Layer 9 of a small transformer language model trained on English Wikipedia (16 layers, counted from 0, width 128).
A neuron adds its activation times its output weights to the MLP's output. To switch it off is to set its activation to zero at one token and run the rest of the model.

Output weights of the MLP neurons that the questions are about. A number n stands for (n - 500) times 0.0012.
n63: 285 531 500 533 528 405 536 647 722 503 688 485 615 476 391 297 511 625 494 497 478 469 476 561 539 560 516 465 367 433 345 492 485 607 438 447 463 656 505 495 381 432 624 680 419 276 460 429 478 427 400 448 485 521 420 549 649 416 367 494 566 449 461 594 583 598 578 412 592 483 597 463 547 540 612 377 525 453 445 388 558 568 363 511 519 418 417 409 593 578 350 520 431 314 568 395 484 497 527 399 476 505 423 503 617 681 523 386 560 623 525 567 448 421 407 450 582 278 364 272 618 534 470 533 463 397 572 435
n66: 18 537 456 570 412 513 347 526 634 453 521 413 667 538 551 453 639 433 473 295 474 454 545 417 618 510 503 359 233 569 610 359 622 508 481 531 497 471 460 505 461 567 597 562 480 486 553 593 333 430 561 649 578 498 468 540 537 430 373 411 434 562 479 424 515 451 562 369 518 540 486 513 537 604 599 532 417 427 610 547 584 410 508 482 449 555 474 579 775 541 453 498 409 561 452 477 339 474 543 378 518 627 576 511 482 391 416 556 747 602 459 443 529 392 486 628 478 450 460 553 665 452 500 508 487 579 538 508
n93: 226 457 531 484 446 592 362 563 387 570 593 640 417 375 580 587 670 455 651 596 509 604 612 518 537 449 624 536 518 635 543 542 638 622 452 425 435 519 505 416 480 613 523 514 419 497 487 384 567 628 503 619 432 422 612 519 463 526 567 609 456 620 545 642 495 573 404 548 642 551 646 321 350 489 526 485 416 571 495 425 628 539 295 585 404 611 438 478 599 441 600 476 338 392 500 556 551 660 601 355 584 482 561 412 434 434 423 427 466 378 511 372 292 508 552 579 565 651 516 519 508 521 447 390 467 536 430 534
n181: 804 410 357 372 487 703 580 612 678 550 550 527 503 533 418 370 500 597 574 438 717 435 560 488 301 578 383 497 561 413 322 550 567 575 568 638 419 478 612 488 579 359 452 526 470 542 467 565 551 628 618 475 540 494 285 421 530 565 518 620 708 675 576 638 392 649 386 500 469 614 707 442 589 211 575 397 420 609 467 569 518 650 563 273 528 434 455 543 455 470 271 448 430 538 539 606 500 710 364 469 545 416 750 470 631 600 389 410 506 458 503 416 500 692 523 569 581 576 634 393 526 397 671 624 594 454 500 503
n254: 453 615 448 386 412 558 369 498 415 549 472 414 636 459 357 493 407 423 593 417 496 427 509 507 423 647 411 512 487 466 502 679 526 540 511 649 536 524 460 622 459 460 627 401 516 454 529 389 607 714 482 521 553 558 399 548 411 572 557 514 582 430 379 495 529 577 522 533 637 408 513 491 448 404 530 463 457 665 473 409 493 576 472 523 539 502 386 442 557 455 568 509 450 552 394 491 663 539 470 393 441 579 427 390 558 535 522 567 435 514 694 507 395 439 607 475 482 532 541 500 419 681 514 552 580 468 436 432
n255: 608 619 401 611 310 485 478 422 438 369 513 557 565 446 544 562 600 482 360 469 464 482 583 471 505 446 586 460 589 531 516 459 441 447 433 458 492 451 532 627 406 510 281 380 575 434 407 538 672 377 593 535 587 493 561 416 603 402 614 474 429 581 541 590 633 400 568 350 402 290 473 542 564 434 604 457 500 646 510 444 552 437 449 678 465 376 556 568 578 433 543 400 409 542 463 500 407 408 495 578 493 515 508 476 358 477 594 403 563 443 503 498 465 524 600 529 323 503 647 467 567 441 372 436 487 384 710 470
n260: 418 561 566 448 545 271 510 662 536 443 466 472 619 537 442 475 610 477 444 423 477 596 480 562 339 543 402 650 515 540 426 542 408 411 402 543 439 447 413 691 529 453 529 465 507 567 583 484 505 570 408 314 450 502 367 442 484 538 517 441 510 591 343 514 534 579 355 591 505 696 380 520 437 565 477 415 627 632 411 419 412 635 453 417 384 454 508 507 577 437 425 502 447 673 521 478 660 469 455 474 547 464 465 550 538 672 497 325 586 290 559 436 536 671 610 587 500 593 445 620 448 435 521 555 540 603 503 561
n481: 535 596 401 484 445 515 635 593 680 503 401 346 525 488 530 690 479 302 468 461 428 452 470 475 292 469 325 591 577 357 423 537 493 468 596 523 407 352 530 527 512 581 480 636 535 497 583 440 761 508 575 593 719 601 471 460 377 518 478 620 513 569 566 475 475 500 406 539 575 419 466 462 508 476 536 383 479 517 393 486 523 492 484 289 597 562 560 596 594 434 531 333 480 589 532 418 464 534 632 546 595 645 440 605 450 482 387 410 481 396 505 526 391 350 559 425 380 585 452 555 571 497 440 511 438 459 556 539
n494: 63 569 548 498 444 636 459 502 285 445 404 446 625 558 558 553 569 455 431 509 491 594 617 331 382 460 577 571 549 490 466 631 516 537 548 577 574 483 560 650 567 505 564 507 532 530 493 564 536 505 585 498 556 541 543 455 443 555 511 608 437 396 534 492 473 502 459 649 555 442 433 456 328 377 577 534 356 641 525 658 400 525 469 469 465 452 636 412 642 459 519 491 467 518 498 537 527 500 568 505 380 395 573 324 487 441 616 451 621 453 488 554 507 616 537 470 359 535 561 442 538 479 394 427 530 573 584 286
n501: 409 500 609 552 336 469 366 607 498 408 565 624 586 537 507 488 480 513 610 542 502 461 625 513 330 519 419 521 559 555 346 445 385 558 526 392 440 525 541 459 554 487 592 590 530 577 602 526 637 536 448 565 490 600 437 544 381 540 561 498 502 419 391 519 395 440 376 511 480 473 434 467 500 554 516 517 401 494 528 531 395 556 611 414 548 603 388 510 609 536 388 525 456 600 507 519 526 488 515 428 496 404 592 459 624 551 637 372 395 569 419 633 504 437 425 390 536 420 500 486 486 544 375 498 551 585 566 560
n522: 380 450 595 577 527 541 544 628 456 398 413 573 469 514 653 451 469 469 463 346 415 515 447 589 342 473 474 462 440 265 541 550 590 507 291 562 530 465 660 581 570 419 557 321 507 500 491 450 402 432 497 466 505 422 473 567 513 543 586 525 535 597 635 580 523 639 426 578 613 498 615 451 510 409 505 514 552 512 558 513 540 543 671 612 469 614 598 601 441 582 444 589 415 640 365 570 439 489 497 476 547 524 404 588 440 421 575 519 509 388 410 538 543 445 482 556 336 406 391 459 615 413 534 576 460 530 562 461
n534: 170 447 520 575 450 477 435 627 563 520 481 485 553 507 466 452 584 458 582 542 481 644 461 461 424 537 578 488 484 589 570 447 548 505 483 479 391 490 518 570 489 412 529 461 502 608 427 546 574 584 620 441 399 594 452 549 485 402 478 500 383 544 455 677 408 597 421 519 573 624 587 530 376 502 455 473 377 489 493 369 413 532 398 424 622 469 531 391 630 423 387 446 505 557 532 459 743 554 492 378 632 514 527 548 412 509 473 418 619 415 705 393 507 595 547 523 568 597 500 692 438 601 588 467 532 621 491 645
n590: 459 559 541 533 537 434 574 739 548 529 557 351 621 436 567 510 545 524 448 362 613 658 468 471 349 364 635 427 459 466 465 418 556 503 355 600 506 540 659 572 466 443 446 277 442 419 381 363 503 516 724 452 410 520 394 422 431 524 517 357 500 624 375 406 681 637 342 666 222 257 454 611 351 437 305 392 577 520 382 592 392 450 464 461 488 455 680 711 503 328 542 318 465 503 478 590 472 652 467 449 468 638 497 539 605 569 553 648 492 481 550 405 389 525 478 520 500 494 500 551 570 541 464 369 596 491 474 435
n645: 500 489 548 554 518 612 555 418 382 416 593 537 441 469 534 489 502 487 394 262 519 542 485 423 371 510 540 459 495 580 562 631 456 473 565 523 569 549 454 438 595 422 525 469 444 527 397 630 546 500 320 563 553 457 448 510 597 633 433 529 551 464 430 586 556 585 543 435 470 480 551 506 555 455 498 410 432 556 379 500 490 387 526 524 472 431 535 530 429 482 632 528 405 532 462 525 564 500 458 550 448 476 360 597 629 601 578 533 615 547 417 611 591 527 376 415 416 573 502 459 548 487 435 362 572 462 521 563
n655: 533 554 491 581 316 578 652 529 410 393 369 550 540 651 619 639 445 413 458 658 437 488 643 655 566 320 466 534 536 366 550 434 440 466 556 469 590 420 534 536 440 556 467 575 626 488 503 492 618 287 435 518 494 436 456 592 549 520 497 602 528 500 739 350 442 440 486 462 387 568 491 446 600 854 442 643 586 469 674 555 350 318 427 576 560 480 302 484 394 599 465 457 407 451 548 596 343 385 500 613 565 398 500 609 336 598 606 497 658 545 533 350 462 385 527 542 516 488 687 465 433 460 447 435 349 515 563 657
n705: 421 602 443 634 495 449 607 399 368 460 685 477 489 379 557 611 463 553 473 525 459 583 420 448 381 460 471 483 266 398 510 452 625 500 434 657 602 651 624 374 460 423 602 373 487 653 497 462 424 621 357 570 552 503 476 517 368 460 525 486 644 376 443 546 421 361 467 511 385 438 671 549 579 581 554 414 648 368 606 483 419 411 646 602 547 620 459 451 715 568 382 537 534 712 464 451 482 400 395 420 435 447 646 440 452 415 514 526 549 541 558 603 487 544 366 451 483 483 454 497 401 487 630 560 364 545 563 610

Each question names a token from some text and the token that comes next. It shows the activations a of the neurons there, in the order above. A number n stands for (n - 500) times 0.0077.

Then comes g, the gradient of the next token's log-probability with respect to the MLP's output, scaled to length 1. A neuron's effect is roughly proportional to its activation times (output weights . g). A number n stands for (n - 500) times 0.00084.

" |", then " K"
a: 484 492 678 497 497 485 503 481 479 490 479 511 500 479 499 479
g: 480 645 631 433 512 525 675 553 499 249 319 581 523 558 593 520 639 378 388 348 497 407 572 489 368 551 476 580 474 631 529 605 555 550 450 399 652 468 499 567 587 532 412 409 518 445 442 370 476 469 480 570 304 550 476 439 589 550 735 661 462 584 436 704 459 557 512 512 414 585 677 455 393 484 564 660 642 722 657 579 478 451 422 487 579 661 327 399 342 513 518 493 360 475 628 494 488 412 449 414 509 688 521 450 300 564 392 316 566 565 628 558 446 479 482 455 602 463 432 650 62 617 573 424 371 536 519 521
Switching off which neuron hurts the next token most? n93

".", then "66"
a: 701 570 489 499 499 490 639 479 480 488 497 685 500 480 481 487
g: 494 580 585 456 283 445 473 396 456 728 559 643 422 434 449 513 608 465 492 569 376 105 575 291 469 680 446 463 500 502 598 526 338 587 449 301 622 493 445 705 260 553 480 564 548 404 464 686 500 402 511 441 405 567 374 597 498 551 535 472 474 364 514 401 489 560 592 464 456 556 562 400 454 435 522 571 275 501 495 518 499 623 478 547 551 453 648 528 434 669 579 504 483 394 749 330 453 477 482 341 546 383 364 527 463 699 336 294 661 470 555 700 642 547 455 382 448 387 516 437 530 501 452 376 566 639 451 516
Switching off which neuron hurts the next token most? n63

" son", then " C"
a: 494 499 497 500 496 499 500 479 493 485 479 500 484 489 500 818
g: 485 666 352 602 631 547 531 641 598 457 459 582 719 418 693 317 511 338 460 401 633 529 742 632 380 467 754 475 310 620 643 533 638 491 567 562 423 410 467 393 437 402 533 395 408 506 371 456 514 340 344 588 608 517 389 454 455 546 576 646 438 510 506 606 380 561 500 385 577 420 362 425 401 474 509 306 576 327 638 478 392 387 578 480 376 760 524 503 603 557 469 536 528 635 495 554 618 442 627 523 722 427 253 508 660 349 489 467 510 513 542 441 541 480 463 400 608 468 588 372 439 615 398 485 469 312 486 426
Switching off which neuron hurts the next token most? n705

" original", then " American"
a: 493 500 487 499 491 500 479 978 490 491 564 498 500 493 496 497
g: 481 469 328 565 377 475 383 559 631 603 293 633 576 504 511 664 566 332 514 399 569 372 528 359 463 455 651 414 492 565 346 398 515 439 470 526 398 452 381 594 338 255 573 348 488 545 443 557 582 436 434 348 465 493 685 439 502 410 604 586 440 612 536 335 541 419 525 573 541 666 451 444 463 665 559 210 373 610 579 675 600 479 425 452 296 585 487 455 489 374 579 646 510 483 430 552 483 352 413 330 681 553 286 557 549 483 366 657 402 538 482 551 510 605 471 528 553 407 311 318 525 278 448 541 347 546 642 597
Switching off which neuron hurts the next token most? n481

".", then " Wh"
a: 480 898 499 497 500 486 574 486 499 481 498 623 497 480 479 498
g: 483 279 392 483 484 700 538 427 595 397 550 522 548 446 520 512 331 433 504 488 484 405 568 414 444 656 481 550 679 625 287 464 510 438 439 855 511 597 423 531 352 562 490 657 644 514 221 514 492 467 546 541 549 426 635 581 603 505 530 584 447 540 503 505 466 379 778 350 492 466 563 381 691 419 393 547 585 519 389 515 545 391 361 563 423 606 588 513 460 533 286 481 448 316 526 547 259 662 510 585 622 620 664 514 702 581 365 451 586 559 378 411 498 648 650 558 517 515 455 598 623 388 335 501 549 463 594 551
Switching off which neuron hurts the next token most? n66

" st", then "ay"
a: 481 494 663 491 737 494 490 497 492 499 485 491 500 497 479 494
g: 556 354 478 352 438 547 503 703 397 473 380 513 620 527 438 466 402 401 561 501 595 368 405 531 420 416 499 548 431 366 542 520 720 490 301 529 389 435 336 513 415 687 293 453 613 320 546 470 643 582 686 452 409 507 602 658 361 365 434 531 451 630 420 397 590 504 438 663 559 564 625 316 380 480 582 492 521 600 578 574 405 453 391 529 619 487 500 595 389 571 460 581 591 591 566 334 420 504 335 443 479 456 623 398 511 537 458 515 299 445 326 249 365 561 485 688 543 567 658 442 595 577 459 485 838 580 599 369
Switching off which neuron hurts the next token most? n254

" ", then "93"
a: 500 495 486 497 498 499 540 500 484 491 582 613 498 480 483 487
g: 444 647 581 592 419 537 375 485 460 413 528 308 338 557 353 455 368 517 699 481 420 387 476 181 567 439 613 446 409 541 514 443 359 382 324 498 474 467 481 444 249 303 346 631 493 522 494 495 540 631 486 570 590 307 574 490 532 648 677 413 543 564 555 442 581 663 346 540 538 583 609 426 441 387 617 361 440 350 708 522 345 617 515 585 484 457 685 422 611 468 602 613 432 395 603 497 350 525 584 303 554 366 597 397 241 413 512 501 421 480 437 328 457 319 610 495 465 536 477 601 443 522 535 357 574 521 430 477
Switching off which neuron hurts the next token most? n534

"ar", then "r"
a: 497 500 499 498 480 485 495 598 499 499 486 500 500 482 635 775
g: 590 556 339 582 458 382 599 354 582 497 478 418 490 461 647 429 585 455 598 554 446 602 375 413 596 410 719 592 539 475 255 365 699 651 592 373 408 548 596 558 578 640 616 500 416 383 467 440 646 403 523 411 590 535 418 644 391 382 413 560 492 392 566 584 649 569 277 420 749 355 509 333 490 546 445 580 505 534 469 373 461 645 425 462 461 530 594 396 414 394 644 417 417 331 638 532 453 592 369 632 545 599 445 587 563 436 751 709 598 426 666 384 426 643 539 546 564 520 395 528 552 419 522 443 320 381 662 387
Which neuron, switched off, raises the next token's probability most? n705

" a", then "u"
a: 487 485 500 499 494 479 500 500 572 734 495 488 500 492 497 498
g: 412 489 484 311 533 536 495 464 415 255 471 182 354 582 386 530 513 273 403 509 606 557 632 474 446 527 387 642 523 514 633 526 475 462 553 417 564 541 574 621 488 514 581 547 705 476 634 457 561 449 517 411 363 555 530 382 459 509 438 510 688 355 470 398 382 415 391 410 472 527 539 678 370 449 603 335 602 562 564 682 460 415 453 343 635 497 529 552 396 253 612 614 588 493 404 312 711 535 664 616 588 531 651 490 457 648 592 415 508 538 674 442 604 613 427 559 532 455 380 486 303 359 314 614 398 415 375 533
Switching off which neuron hurts the next token most? n494

" P", then "ass"
a: 500 498 519 479 492 499 773 484 496 494 714 580 499 494 486 481
g: 471 479 366 570 404 502 634 523 477 548 446 517 539 504 656 590 511 611 654 490 430 532 475 663 575 487 426 461 536 443 304 317 363 402 497 628 436 370 634 383 465 755 550 502 398 304 526 826 404 497 565 427 669 492 576 472 392 703 434 459 587 528 304 421 327 321 508 491 365 443 412 401 441 533 696 715 542 550 486 502 414 642 430 588 514 345 500 368 641 354 464 614 394 382 535 332 547 729 415 319 493 477 681 467 530 567 671 499 575 458 405 483 381 313 452 545 563 561 585 390 632 463 499 496 569 480 581 525
Which neuron, switched off, raises the next token's probability most? n522

"s", then " R"
a: 499 499 500 639 493 509 500 500 498 499 495 479 611 516 498 500
g: 483 393 564 414 485 308 499 532 598 421 557 473 703 545 424 415 522 534 534 321 430 294 498 523 464 360 345 485 323 566 526 542 639 517 367 525 515 362 553 574 522 382 487 445 568 324 435 510 396 396 411 516 594 627 629 440 604 320 720 591 544 452 556 551 563 517 342 556 447 412 417 497 473 424 419 488 572 729 334 434 571 486 565 310 579 318 407 577 706 591 474 565 426 364 635 599 453 539 478 691 708 375 483 504 624 557 563 485 595 653 589 514 478 385 473 763 350 587 748 490 488 618 514 585 739 384 463 622
Switching off which neuron hurts the next token most? n181

" ", then "00"
a: 500 500 480 497 499 500 649 492 487 499 494 536 500 488 486 484
g: 470 352 673 560 316 481 603 630 495 543 711 373 609 531 390 512 393 551 494 550 460 620 427 388 485 546 674 399 335 503 326 652 337 474 441 356 723 434 447 536 492 432 249 641 535 497 388 610 445 684 490 561 452 392 414 534 477 411 632 450 685 548 553 520 586 416 483 273 255 276 487 515 424 493 622 619 477 411 570 582 518 555 449 412 620 647 541 507 390 560 542 672 466 578 614 491 352 228 471 569 593 301 598 601 362 626 359 494 517 597 364 497 543 356 491 533 456 460 503 583 374 511 559 455 537 492 612 603
Which neuron, switched off, raises the next token's probability most? n260

".", then " This"
a: 533 744 494 497 497 481 485 482 481 487 488 632 493 481 480 481
g: 445 406 549 415 621 520 421 525 609 555 432 341 356 509 577 627 309 676 351 523 531 417 419 403 438 300 556 543 432 513 534 712 495 383 721 484 429 617 406 634 475 352 524 340 515 528 460 582 521 567 569 566 465 660 427 444 549 574 621 381 500 424 268 564 423 465 559 558 521 450 559 662 524 582 595 343 422 368 613 599 447 807 473 509 465 481 499 645 547 455 510 422 339 567 374 331 593 568 566 568 554 474 338 505 845 525 646 534 412 573 482 443 243 470 520 453 561 684 532 353 495 515 616 535 556 364 573 315
Which neuron, switched off, raises the next token's probability most? n66

"est", then "ry"
a: 492 500 489 500 481 479 492 490 511 500 612 498 498 485 496 729
g: 472 434 475 495 447 610 421 606 444 582 475 498 347 504 552 418 410 693 513 358 439 481 503 306 382 458 566 585 607 354 592 521 482 609 553 450 369 540 509 423 442 281 565 399 497 341 577 505 347 525 500 596 493 452 503 639 521 468 408 437 665 637 605 699 541 701 461 406 552 401 574 289 641 451 570 218 422 448 344 502 424 538 552 395 629 542 406 786 357 489 537 343 640 457 306 505 470 511 385 521 538 271 574 673 645 478 645 509 467 487 451 467 371 439 348 622 496 491 460 450 591 266 731 387 597 514 565 581
Switching off which neuron hurts the next token most? n522

"C", then "ap"
a: 499 500 480 495 497 499 557 500 483 484 495 743 491 486 485 500
g: 440 410 659 471 521 529 664 304 484 491 532 258 520 690 514 552 613 441 681 571 439 510 551 410 320 468 451 658 810 473 407 523 577 383 492 329 260 523 633 587 429 652 579 652 395 581 479 386 445 435 502 590 381 442 652 373 327 426 532 257 714 508 595 421 409 580 574 447 513 396 577 481 458 439 574 540 456 506 639 672 492 290 552 470 457 605 693 277 397 522 483 551 510 529 331 511 531 372 501 442 472 664 518 488 623 326 523 427 615 468 349 524 498 309 478 512 413 554 508 415 448 477 360 493 496 376 537 537
Which neuron, switched off, raises the next token's probability most? n534

"90", then " |"
a: 496 500 484 500 497 499 747 500 481 500 479 489 500 495 571 500
g: 531 521 371 614 607 533 437 497 366 292 253 537 446 618 320 469 542 572 219 433 598 501 323 562 487 533 381 616 533 361 498 567 500 434 506 399 637 550 563 520 487 403 580 385 511 517 604 701 429 307 524 578 608 620 469 289 420 421 313 413 526 575 478 443 669 481 308 481 452 508 438 556 476 461 425 455 507 336 545 302 504 356 481 540 560 661 519 641 584 543 465 452 658 536 633 389 560 651 621 378 389 480 479 462 573 466 631 368 619 524 565 454 673 640 459 343 583 528 424 573 464 483 564 576 272 657 459 797
Switching off which neuron hurts the next token most? n260

"G", then "ary"
a: 487 499 491 497 488 499 608 496 487 484 493 653 493 492 497 500
g: 455 526 542 567 626 375 550 473 491 257 471 495 446 261 465 411 527 609 480 636 419 570 435 494 506 509 478 532 652 417 479 557 656 256 615 630 502 447 618 598 625 447 443 478 371 610 375 363 398 363 484 562 481 474 662 518 530 404 450 487 276 620 652 480 425 538 429 629 422 703 391 417 421 560 468 516 457 599 818 407 421 432 506 677 379 464 464 339 455 636 479 384 531 410 601 615 568 569 679 464 503 293 724 409 489 576 679 533 432 658 302 483 491 499 559 499 704 547 460 496 438 487 452 311 712 513 423 524
Switching off which neuron hurts the next token most? n534

" R", then "acing"
a: 499 485 500 786 500 479 499 498 558 534 490 496 500 592 500 500
g: 532 511 480 525 305 221 480 539 563 494 456 608 545 597 532 491 268 582 455 304 399 554 456 606 567 415 628 412 453 374 452 355 439 549 555 698 644 545 407 485 623 454 578 240 238 675 492 489 613 473 554 573 522 405 428 468 670 376 685 347 593 349 337 508 360 389 328 496 539 519 603 492 527 400 458 499 455 738 423 343 574 627 734 285 599 474 448 481 615 479 367 499 350 631 572 563 353 466 398 533 587 527 525 483 538 423 507 418 419 530 664 428 484 521 350 539 644 634 481 536 433 443 601 485 612 453 445 437
Switching off which neuron hurts the next token most? n181

" r", then "ail"
a: 499 487 498 479 493 490 479 499 479 485 685 505 500 486 498 498
g: 425 478 461 353 630 669 422 429 465 576 515 554 457 413 543 562 676 551 228 318 521 485 500 720 366 364 462 499 587 601 526 308 608 726 434 595 557 613 481 733 589 522 321 630 400 506 554 274 412 520 634 545 563 530 493 556 282 613 523 577 548 371 673 540 546 515 351 601 438 335 562 668 593 479 482 423 577 575 580 449 410 449 438 624 555 343 586 480 695 689 656 470 506 558 347 540 533 315 541 376 499 243 419 532 575 364 397 330 478 589 539 499 463 475 471 502 460 571 357 522 501 447 357 594 418 459 556 523
Switching off which neuron hurts the next token most? n522